Layer 7 of a small transformer language model trained on English Wikipedia (12 layers, counted from 0, width 128).
A neuron's activation on a vector x is SiLU(gate . x) times (in . x), where the dot is the dot product.

Input weights of the MLP neurons that the questions are about. A number n stands for (n - 500) times 0.0009.
n23 gate: 529,620,436,257,512,528,563,204,445,368,519,288,496,393,311,624,504,673,389,618,472,469,558,465,629,727,619,214,453,477,378,439,731,247,379,543,597,275,464,655,295,581,395,538,488,316,367,528,472,437,407,461,528,620,632,429,464,515,695,364,375,405,420,442,275,670,496,337,532,449,355,415,557,559,585,679,388,658,433,382,731,523,805,504,630,520,706,306,631,390,606,484,642,484,516,223,592,480,581,508,550,488,531,515,259,492,604,588,410,371,309,751,496,492,512,496,217,399,473,687,500,516,524,461,834,705,433,336
n38 gate: 504,660,544,718,600,453,708,362,624,856,644,801,614,516,458,398,149,395,567,577,587,323,687,577,536,531,399,461,313,485,474,439,527,334,566,585,873,331,508,569,286,412,440,614,257,611,504,430,640,641,480,523,638,347,615,434,524,265,618,515,364,410,352,734,431,578,555,420,612,141,251,496,608,481,584,657,559,599,418,531,713,492,488,403,391,500,560,531,445,449,632,524,753,571,425,538,701,394,262,488,504,519,523,397,477,536,527,572,492,308,433,564,684,455,386,492,408,573,669,565,434,430,484,469,519,489,257,515
n52 gate: 628,584,519,440,503,573,525,446,381,399,455,497,560,308,468,448,288,632,503,309,426,422,461,653,581,424,689,577,381,651,315,487,520,419,340,507,647,386,429,298,490,527,524,426,516,641,405,530,579,530,615,398,537,500,490,636,429,438,627,382,332,494,336,483,464,454,530,619,754,471,391,455,620,441,879,503,675,612,530,523,523,487,374,401,503,533,529,597,597,602,513,517,411,544,443,497,420,467,471,473,608,651,388,426,365,349,805,365,459,558,690,473,500,493,135,629,455,359,490,542,641,540,493,543,388,510,337,350
n90 gate: 220,894,452,464,426,555,722,534,677,672,849,488,466,224,579,447,432,470,487,664,461,157,595,621,197,399,496,342,322,484,451,385,639,368,839,521,475,308,552,471,500,483,388,599,566,298,543,402,593,432,378,458,479,541,308,373,457,360,440,462,365,557,648,687,725,772,347,312,318,462,538,467,317,331,569,286,775,616,364,428,694,496,415,466,348,441,422,442,342,593,259,509,430,401,616,525,800,252,579,346,553,630,529,401,446,391,338,324,557,643,419,604,522,540,364,587,646,257,391,533,328,428,417,492,551,604,389,508
n159 gate: 611,664,389,511,592,516,458,472,609,448,519,385,559,457,492,635,355,574,327,632,476,585,312,588,241,236,383,429,347,617,368,303,477,434,330,457,592,446,536,438,638,412,452,375,477,492,476,473,438,586,336,249,524,519,438,563,464,548,555,542,426,605,914,500,554,492,351,387,704,376,442,527,507,932,428,350,552,401,449,815,461,465,622,234,854,214,364,619,437,640,332,401,641,338,488,660,530,547,296,358,480,488,484,313,565,338,626,610,716,492,673,380,488,688,500,536,408,573,407,373,504,359,553,481,477,634,551,404
n160 gate: 410,299,337,586,651,385,346,571,602,525,596,661,280,500,272,595,623,725,512,459,479,504,665,452,274,973,418,541,549,385,156,580,431,415,297,512,338,734,420,500,588,741,894,536,404,458,336,340,545,368,626,642,492,532,565,570,471,585,467,492,500,524,588,487,484,442,430,356,651,403,345,234,339,422,705,396,688,301,656,394,414,484,302,582,627,338,504,568,376,336,385,504,517,725,408,516,329,666,318,351,668,659,663,336,552,636,472,611,376,622,343,673,416,402,424,622,508,589,496,350,390,451,492,508,582,677,426,670
n215 gate: 390,347,492,439,619,613,324,671,668,459,547,260,557,685,688,412,496,604,508,648,353,397,591,551,590,464,528,565,327,535,163,652,484,166,472,652,445,642,541,464,394,479,545,437,602,345,808,271,432,666,607,444,309,575,563,548,393,606,354,381,364,473,438,699,555,488,346,397,664,269,504,433,588,336,611,569,553,597,476,616,556,460,758,379,624,722,694,453,399,464,560,447,612,516,680,437,555,398,694,674,496,612,320,437,535,695,469,481,667,451,500,471,562,756,261,541,587,432,405,290,660,298,56,452,608,547,355,512
n23 in: 421,463,587,409,757,680,205,187,558,538,468,496,475,571,557,448,600,512,656,442,589,616,357,479,462,608,462,374,475,298,492,350,570,626,401,475,249,582,779,434,504,448,581,467,667,63,509,588,504,680,346,306,643,480,591,454,496,689,652,285,720,496,549,280,254,613,718,638,607,537,250,430,384,471,619,765,458,390,446,446,450,640,626,554,250,430,431,373,605,512,325,631,637,360,398,484,326,492,709,660,732,421,301,422,553,306,332,880,483,397,584,658,671,517,520,521,406,541,566,385,421,454,595,479,242,627,475,706
n38 in: 619,524,519,608,462,549,465,372,419,380,559,663,401,333,544,389,402,261,406,629,612,528,540,316,566,605,573,422,533,670,872,476,464,412,500,366,428,500,650,808,476,374,562,678,702,500,604,398,691,508,642,488,529,604,508,785,604,535,767,448,371,418,401,406,692,590,537,517,567,577,686,448,418,504,442,533,343,320,353,690,249,399,774,419,431,448,528,352,775,796,650,414,705,265,471,789,543,282,548,430,474,484,484,516,480,542,767,721,623,438,459,237,600,402,369,629,588,544,624,327,262,704,450,524,423,460,594,681
n52 in: 688,571,410,514,629,267,406,450,458,597,482,269,646,519,578,516,351,515,604,553,442,470,500,586,488,439,630,561,317,603,313,500,421,619,425,382,654,601,258,481,425,449,434,252,593,635,266,431,432,320,699,394,515,586,654,523,554,313,481,613,553,460,533,115,541,489,676,641,679,443,405,395,453,584,554,404,620,669,603,644,341,477,423,340,508,658,459,339,392,473,743,504,574,384,589,500,552,519,500,542,376,511,386,306,267,740,645,437,833,488,746,609,344,671,396,418,650,349,789,643,670,584,441,527,599,504,378,489
n90 in: 165,648,439,344,376,634,440,614,638,482,441,538,613,435,357,428,729,517,530,590,482,300,356,394,460,710,409,522,280,429,612,408,393,394,705,603,445,589,876,585,318,788,843,571,803,417,377,371,311,301,323,624,583,411,300,384,390,593,343,658,719,799,588,368,733,362,439,504,584,406,569,318,632,504,447,483,645,495,599,474,487,487,686,401,337,713,437,555,474,474,496,692,349,601,456,702,345,369,644,396,618,504,860,580,575,674,496,400,558,703,735,549,447,356,344,725,580,389,279,466,637,587,745,509,556,327,543,432
n159 in: 654,651,684,541,614,576,521,432,540,452,504,570,725,564,554,683,520,449,512,421,403,551,212,586,504,409,528,468,421,477,584,319,665,620,641,381,148,512,374,215,554,569,395,311,693,407,289,297,342,524,630,484,568,651,610,675,435,601,392,276,528,542,662,178,547,540,452,279,394,512,524,325,667,777,609,664,508,634,460,551,346,567,452,552,496,445,381,500,724,453,571,468,463,142,581,570,619,440,387,312,591,347,508,434,631,746,706,419,417,634,452,382,362,819,543,743,547,469,582,406,551,353,508,520,520,422,305,382
n160 in: 631,453,274,343,430,334,474,426,625,541,500,520,500,439,331,496,552,709,252,412,430,353,543,397,467,384,561,200,605,641,516,590,440,664,356,440,663,464,301,746,425,376,488,512,437,537,319,448,625,609,752,736,651,421,611,597,339,644,415,596,568,349,606,313,639,403,541,683,393,807,363,484,550,303,607,146,582,275,662,657,456,636,423,504,588,572,551,476,537,247,609,406,687,582,561,441,453,639,227,500,420,600,628,311,347,575,472,277,584,640,707,244,550,416,500,632,646,392,361,325,412,565,592,705,392,559,358,456
n215 in: 368,377,481,515,819,476,470,681,601,689,806,346,475,403,551,398,496,552,370,359,282,440,294,663,446,621,536,626,306,508,391,256,480,393,516,689,540,651,558,655,639,712,517,445,500,344,686,314,488,606,475,436,488,342,564,642,380,618,377,368,424,430,520,500,504,512,443,679,314,524,621,397,457,464,682,541,652,436,541,363,496,296,724,630,814,524,606,409,655,415,565,202,600,574,796,271,516,455,595,643,682,388,424,429,421,450,373,586,475,338,341,558,711,420,338,636,504,264,324,536,520,289,228,383,641,405,748,572

Each question shows a token from some text and the vector x that enters the MLP there. A number n stands for (n - 500) times 0.0083.

" an": 351,450,496,414,523,446,495,534,664,444,342,495,507,658,467,549,744,353,300,681,505,600,334,424,510,452,485,486,456,524,284,623,542,417,498,428,403,589,575,527,634,398,539,506,553,560,613,615,627,671,546,393,572,424,453,530,482,623,524,414,534,598,395,521,635,374,514,498,516,590,488,407,519,439,195,534,410,442,392,476,479,676,585,611,739,542,431,497,630,373,355,385,515,602,505,381,650,461,546,433,416,593,599,433,582,622,549,470,578,491,415,612,385,501,277,359,637,590,301,708,484,503,550,694,374,599,525,517
The three highest activations, in order: n215, n52, n160

" |": 355,472,499,566,517,484,386,558,530,365,518,539,667,537,560,471,572,447,335,567,538,583,489,587,589,604,248,395,441,356,402,532,416,539,494,492,542,484,554,507,692,474,630,588,469,498,525,517,448,451,633,414,497,478,462,573,555,506,583,623,616,562,498,497,314,600,451,357,483,409,504,584,592,429,357,632,306,433,369,460,477,620,513,800,612,416,505,553,454,527,467,540,666,608,638,457,433,402,506,455,394,392,529,608,455,552,534,447,836,559,459,551,532,631,375,414,573,521,464,560,498,491,610,498,306,486,600,391
Which neuron lights up most? n52

"ed": 320,506,492,566,435,394,536,489,630,516,404,592,556,697,439,716,611,411,309,530,683,504,694,293,600,417,354,653,291,677,642,463,581,572,528,449,477,576,583,302,627,398,561,465,551,603,561,441,607,493,527,497,529,500,466,651,488,409,586,615,522,501,460,533,369,373,350,380,401,510,458,608,387,414,315,575,521,414,389,564,548,736,403,639,679,324,549,485,578,575,495,386,649,580,615,379,688,530,533,629,408,499,612,599,587,440,554,445,611,537,351,674,377,589,446,517,504,579,610,581,489,396,584,374,460,381,646,449
The most active neuron and its activation: n23, at about 0.47

"N": 350,472,440,499,511,439,430,193,626,544,416,506,448,540,653,370,450,433,578,563,631,557,396,470,402,669,353,485,346,314,696,536,492,568,472,483,627,493,563,473,706,456,463,695,617,440,454,573,607,468,587,544,586,420,453,377,354,559,519,638,625,457,386,494,404,556,400,409,447,426,516,519,696,537,412,451,322,568,337,492,456,491,485,699,552,507,459,516,477,547,672,546,587,609,568,283,686,613,419,509,498,459,560,616,570,596,616,383,547,512,433,681,328,559,22,505,555,565,440,630,460,527,549,610,483,329,527,530
Which neuron lights up most? n38

"r": 603,704,504,371,399,531,437,340,552,629,279,609,420,303,613,433,792,549,552,594,580,658,455,518,471,273,502,437,317,569,424,515,476,674,604,422,461,585,577,608,561,370,481,584,559,539,628,462,492,464,474,350,628,339,353,645,661,572,463,595,443,526,572,476,394,454,793,288,581,508,577,294,557,479,445,510,396,426,429,502,468,425,216,723,616,490,621,503,482,432,436,475,566,566,427,512,536,405,536,476,425,393,540,409,633,583,466,560,436,447,391,655,510,652,610,511,416,251,352,354,450,552,635,483,453,363,487,546
Which neuron lights up most? n159

"74": 252,531,463,649,561,450,527,319,450,745,349,490,447,569,530,480,637,278,287,739,566,677,536,704,649,587,334,307,340,413,634,496,531,643,527,467,613,539,572,534,612,361,544,635,650,492,507,524,559,558,494,558,535,469,566,753,545,405,381,525,628,441,605,445,338,469,528,394,607,306,460,540,536,464,458,561,331,429,387,480,603,575,541,495,606,499,525,480,473,587,614,422,586,492,501,395,492,389,589,348,568,269,468,539,347,419,402,537,445,530,373,613,573,587,520,470,644,702,519,497,456,436,423,575,461,421,417,354
The two highest activations, in order: n38, n23

"ene": 336,611,526,313,530,519,440,478,505,336,475,459,429,609,523,651,408,481,350,567,752,623,550,650,487,437,399,508,353,709,562,434,698,501,441,437,549,490,621,487,651,511,516,645,423,580,634,573,689,635,495,498,542,487,374,528,588,683,533,656,584,413,433,363,407,457,551,400,494,493,499,297,711,516,381,508,423,460,423,325,372,486,530,407,415,409,461,468,507,390,274,346,585,721,780,385,519,482,720,489,459,429,529,403,521,536,526,383,591,502,489,640,314,606,298,373,553,540,491,675,534,470,506,341,396,311,615,555
The most active neuron and its activation: n160, at about 0.36

"|---|---|---|---": 387,670,531,536,671,412,301,518,578,523,624,572,579,540,478,599,548,424,349,563,513,535,517,634,634,482,387,474,517,390,527,569,579,513,469,434,603,380,454,507,613,467,541,487,479,448,644,567,407,476,711,434,543,326,583,548,661,461,600,541,618,438,394,299,425,489,531,461,475,481,622,561,528,520,300,518,390,383,371,360,474,573,571,772,507,249,522,508,430,449,412,530,716,566,710,357,405,348,400,458,391,350,612,604,558,531,516,486,561,598,269,500,595,715,516,470,541,513,409,504,374,615,604,411,344,499,648,447
The two highest activations, in order: n90, n52

"ature": 433,421,328,527,505,463,329,328,573,458,466,501,627,512,663,664,711,439,446,649,451,528,382,544,380,462,301,369,253,611,529,558,529,583,518,454,534,312,592,608,546,376,536,538,298,438,569,436,520,615,602,598,523,478,493,540,468,415,467,397,545,632,275,458,311,347,505,410,591,518,367,527,686,475,364,589,537,518,399,371,420,488,530,753,523,597,575,469,302,469,365,239,640,555,487,333,395,423,529,505,417,533,601,495,547,379,564,332,662,598,416,588,393,506,373,420,526,591,486,517,514,619,668,392,622,447,579,510
The two highest activations, in order: n23, n52

"t": 336,535,413,630,560,558,479,573,566,356,420,459,369,683,610,587,788,516,497,631,561,627,527,430,618,520,323,387,456,500,580,391,566,666,461,387,371,494,764,448,684,498,517,377,535,588,672,568,498,648,426,519,737,545,486,597,577,290,445,497,354,447,435,418,480,371,405,433,434,470,491,483,635,559,206,487,455,436,437,381,633,475,321,493,388,468,457,557,539,569,539,494,563,461,570,341,518,460,576,318,419,402,412,348,595,433,419,582,583,515,338,548,537,473,498,348,529,398,411,510,634,535,515,465,452,409,735,604
The two highest activations, in order: n160, n52

"eneral": 231,388,568,334,503,361,404,277,627,544,392,523,482,451,517,656,531,426,304,606,572,503,632,508,487,420,306,317,418,624,551,490,596,571,408,533,661,456,402,439,617,477,489,506,404,504,437,470,555,361,503,529,590,413,506,511,526,300,496,231,618,427,287,351,443,444,482,469,505,562,539,498,599,460,375,658,429,386,334,557,434,561,596,737,356,452,584,374,584,506,428,470,675,629,555,572,481,411,489,411,533,251,641,587,601,745,552,347,674,632,381,547,446,557,418,408,467,578,583,582,419,535,629,440,418,469,552,494
The three highest activations, in order: n38, n23, n215

"ar": 439,481,450,425,538,544,425,545,451,399,246,383,263,668,596,619,541,453,453,421,716,450,477,219,521,385,413,511,450,642,449,590,539,791,473,599,493,537,675,436,743,513,441,418,339,588,660,670,559,465,461,489,427,521,382,606,423,500,455,842,532,664,362,387,459,390,435,375,508,576,383,454,628,519,394,490,443,472,465,503,437,414,563,649,564,552,461,446,533,545,485,481,582,644,582,366,327,526,582,344,470,551,675,535,543,445,438,425,619,527,572,683,455,506,265,514,686,457,521,522,576,732,480,463,329,532,542,515
Which neuron lights up most? n215

" period": 431,379,329,597,444,524,505,681,434,401,457,517,441,366,600,731,613,420,462,642,601,652,510,463,636,412,393,434,533,472,589,604,683,639,437,344,522,494,542,552,494,324,484,578,437,665,674,485,569,503,534,551,661,492,465,469,445,338,499,367,548,637,453,467,596,419,405,384,423,382,515,437,726,556,256,467,333,505,494,519,355,578,490,647,631,556,562,444,462,548,494,427,658,669,640,438,627,336,583,330,430,689,569,545,517,570,462,485,629,593,411,588,436,668,483,495,333,645,540,577,496,473,592,431,314,415,562,541
Which neuron lights up most? n23

"7": 300,444,610,509,520,333,400,540,482,529,406,453,524,430,616,470,591,343,461,529,600,538,429,605,610,553,536,307,470,554,518,461,371,596,567,589,425,641,674,423,658,398,516,562,583,555,582,504,471,378,578,493,585,411,521,713,568,477,300,568,530,450,505,413,503,611,472,454,544,314,462,457,521,471,422,637,255,515,360,384,362,573,438,643,607,483,584,514,420,736,471,475,567,570,674,267,475,519,614,390,415,240,533,531,449,457,488,360,522,454,392,721,532,710,535,375,661,659,559,410,427,345,583,508,512,522,513,414
The two highest activations, in order: n160, n215

"D": 193,474,415,542,493,372,461,121,483,459,356,442,617,468,595,560,532,463,403,619,643,519,734,608,442,442,287,447,373,512,550,536,437,532,530,485,679,458,509,345,632,493,515,616,479,354,445,610,548,425,631,493,635,443,468,541,515,449,557,483,468,505,516,376,364,478,661,498,547,456,575,314,582,518,511,492,365,489,444,472,346,631,511,725,508,504,585,431,399,428,395,521,570,584,620,354,612,378,505,494,319,360,549,379,541,630,521,355,522,588,320,750,438,693,286,378,623,523,365,478,507,585,539,505,502,373,528,424
The most active neuron and its activation: n23, at about 0.35

" ": 490,456,433,578,573,612,293,508,584,482,509,357,517,747,696,622,620,382,402,577,637,678,659,548,540,589,441,349,317,422,682,569,504,527,445,371,456,500,605,528,544,547,613,505,373,409,509,382,385,403,630,352,345,448,508,533,522,537,442,558,557,534,569,458,512,573,337,333,427,690,611,568,546,722,529,575,516,441,374,408,385,626,530,574,593,423,658,496,413,601,528,503,644,530,538,574,309,559,573,495,402,400,693,654,499,545,479,534,444,482,414,478,451,574,566,352,789,498,441,623,412,529,474,666,425,470,591,376
The two highest activations, in order: n159, n52

"E": 396,593,453,357,584,449,271,133,534,657,345,568,481,636,794,457,651,402,389,674,564,537,488,394,606,518,301,546,440,289,546,483,393,424,507,395,545,611,591,549,715,510,529,595,672,501,572,567,606,477,601,464,514,379,558,614,381,436,550,461,533,383,242,561,460,357,438,496,692,431,596,427,471,434,551,718,419,404,472,378,399,533,538,617,485,404,401,661,651,433,480,391,599,504,529,387,369,399,471,340,344,407,447,507,575,541,521,320,464,594,590,480,371,497,297,452,543,367,491,469,498,488,576,481,467,429,553,517
Which neuron lights up most? n215

" |\n": 334,554,523,478,671,496,436,506,635,450,586,503,576,589,544,549,540,384,410,567,566,595,488,587,626,530,376,588,437,402,517,578,519,603,436,567,603,483,484,568,617,438,551,582,547,533,455,512,469,499,716,494,510,438,546,535,623,288,512,597,624,350,317,324,372,509,497,429,557,379,668,570,488,557,418,495,386,396,282,371,450,601,602,831,626,481,545,595,432,435,500,535,799,470,762,373,457,360,455,463,398,406,546,623,552,503,613,469,561,579,329,474,425,616,332,426,495,578,456,566,520,577,698,414,353,615,664,369
Which neuron lights up most? n90

" he": 335,480,428,480,743,511,440,606,534,426,410,487,475,485,606,544,671,422,531,556,604,606,384,665,734,374,354,392,576,581,630,551,592,519,339,534,651,552,511,485,654,429,581,476,429,580,536,468,557,406,504,401,569,388,480,524,552,549,583,499,497,332,422,367,587,351,534,508,595,541,494,466,527,488,237,620,356,455,404,398,364,559,543,725,674,459,485,502,693,396,338,419,574,763,589,324,508,418,530,423,337,397,496,645,429,503,642,588,588,660,487,480,499,488,402,428,398,487,360,414,534,558,573,688,432,370,558,479
The two highest activations, in order: n52, n90

" med": 174,397,301,634,414,504,456,482,575,480,338,334,439,506,530,688,622,389,422,589,460,565,435,504,464,460,280,501,566,429,491,668,443,514,461,428,477,496,488,348,588,354,387,524,536,680,506,474,540,435,424,490,556,535,522,485,414,527,339,402,486,350,427,480,564,439,470,303,582,608,407,367,506,419,402,605,332,329,555,568,548,568,419,614,584,464,495,448,607,387,361,404,661,642,636,410,598,329,679,420,466,476,648,489,487,536,586,569,485,536,497,493,476,504,256,414,558,478,443,856,574,651,493,554,543,395,584,471
Which neuron lights up most? n38

"|": 323,557,618,671,530,463,339,418,557,500,641,516,509,583,546,579,480,418,325,604,512,526,584,589,579,475,396,379,413,532,396,530,459,526,431,500,483,473,415,384,616,319,622,515,552,488,436,622,420,501,650,347,611,428,477,597,500,521,469,417,598,444,398,476,542,586,502,351,588,510,530,622,558,301,321,497,376,362,337,409,494,581,623,814,587,486,507,483,525,468,415,513,717,596,575,421,447,341,425,463,464,308,648,560,528,657,475,481,685,589,438,529,455,593,341,466,505,501,420,556,518,527,594,364,217,553,574,507
Which neuron lights up most? n52

" P": 399,473,516,492,518,494,158,298,566,432,550,426,520,590,506,658,599,526,391,615,667,451,464,690,451,466,456,424,497,408,534,582,437,606,523,572,509,638,428,398,753,397,451,553,370,391,454,400,400,522,551,476,410,390,419,549,614,627,440,423,648,447,524,486,611,364,424,361,531,508,643,555,572,610,567,577,464,405,369,463,455,374,506,665,478,429,506,454,520,519,393,345,544,442,521,529,432,483,494,429,173,242,637,447,549,523,657,487,432,451,326,643,312,577,498,356,468,510,497,512,475,583,584,593,286,452,577,354
The most active neuron and its activation: n159, at about 2.7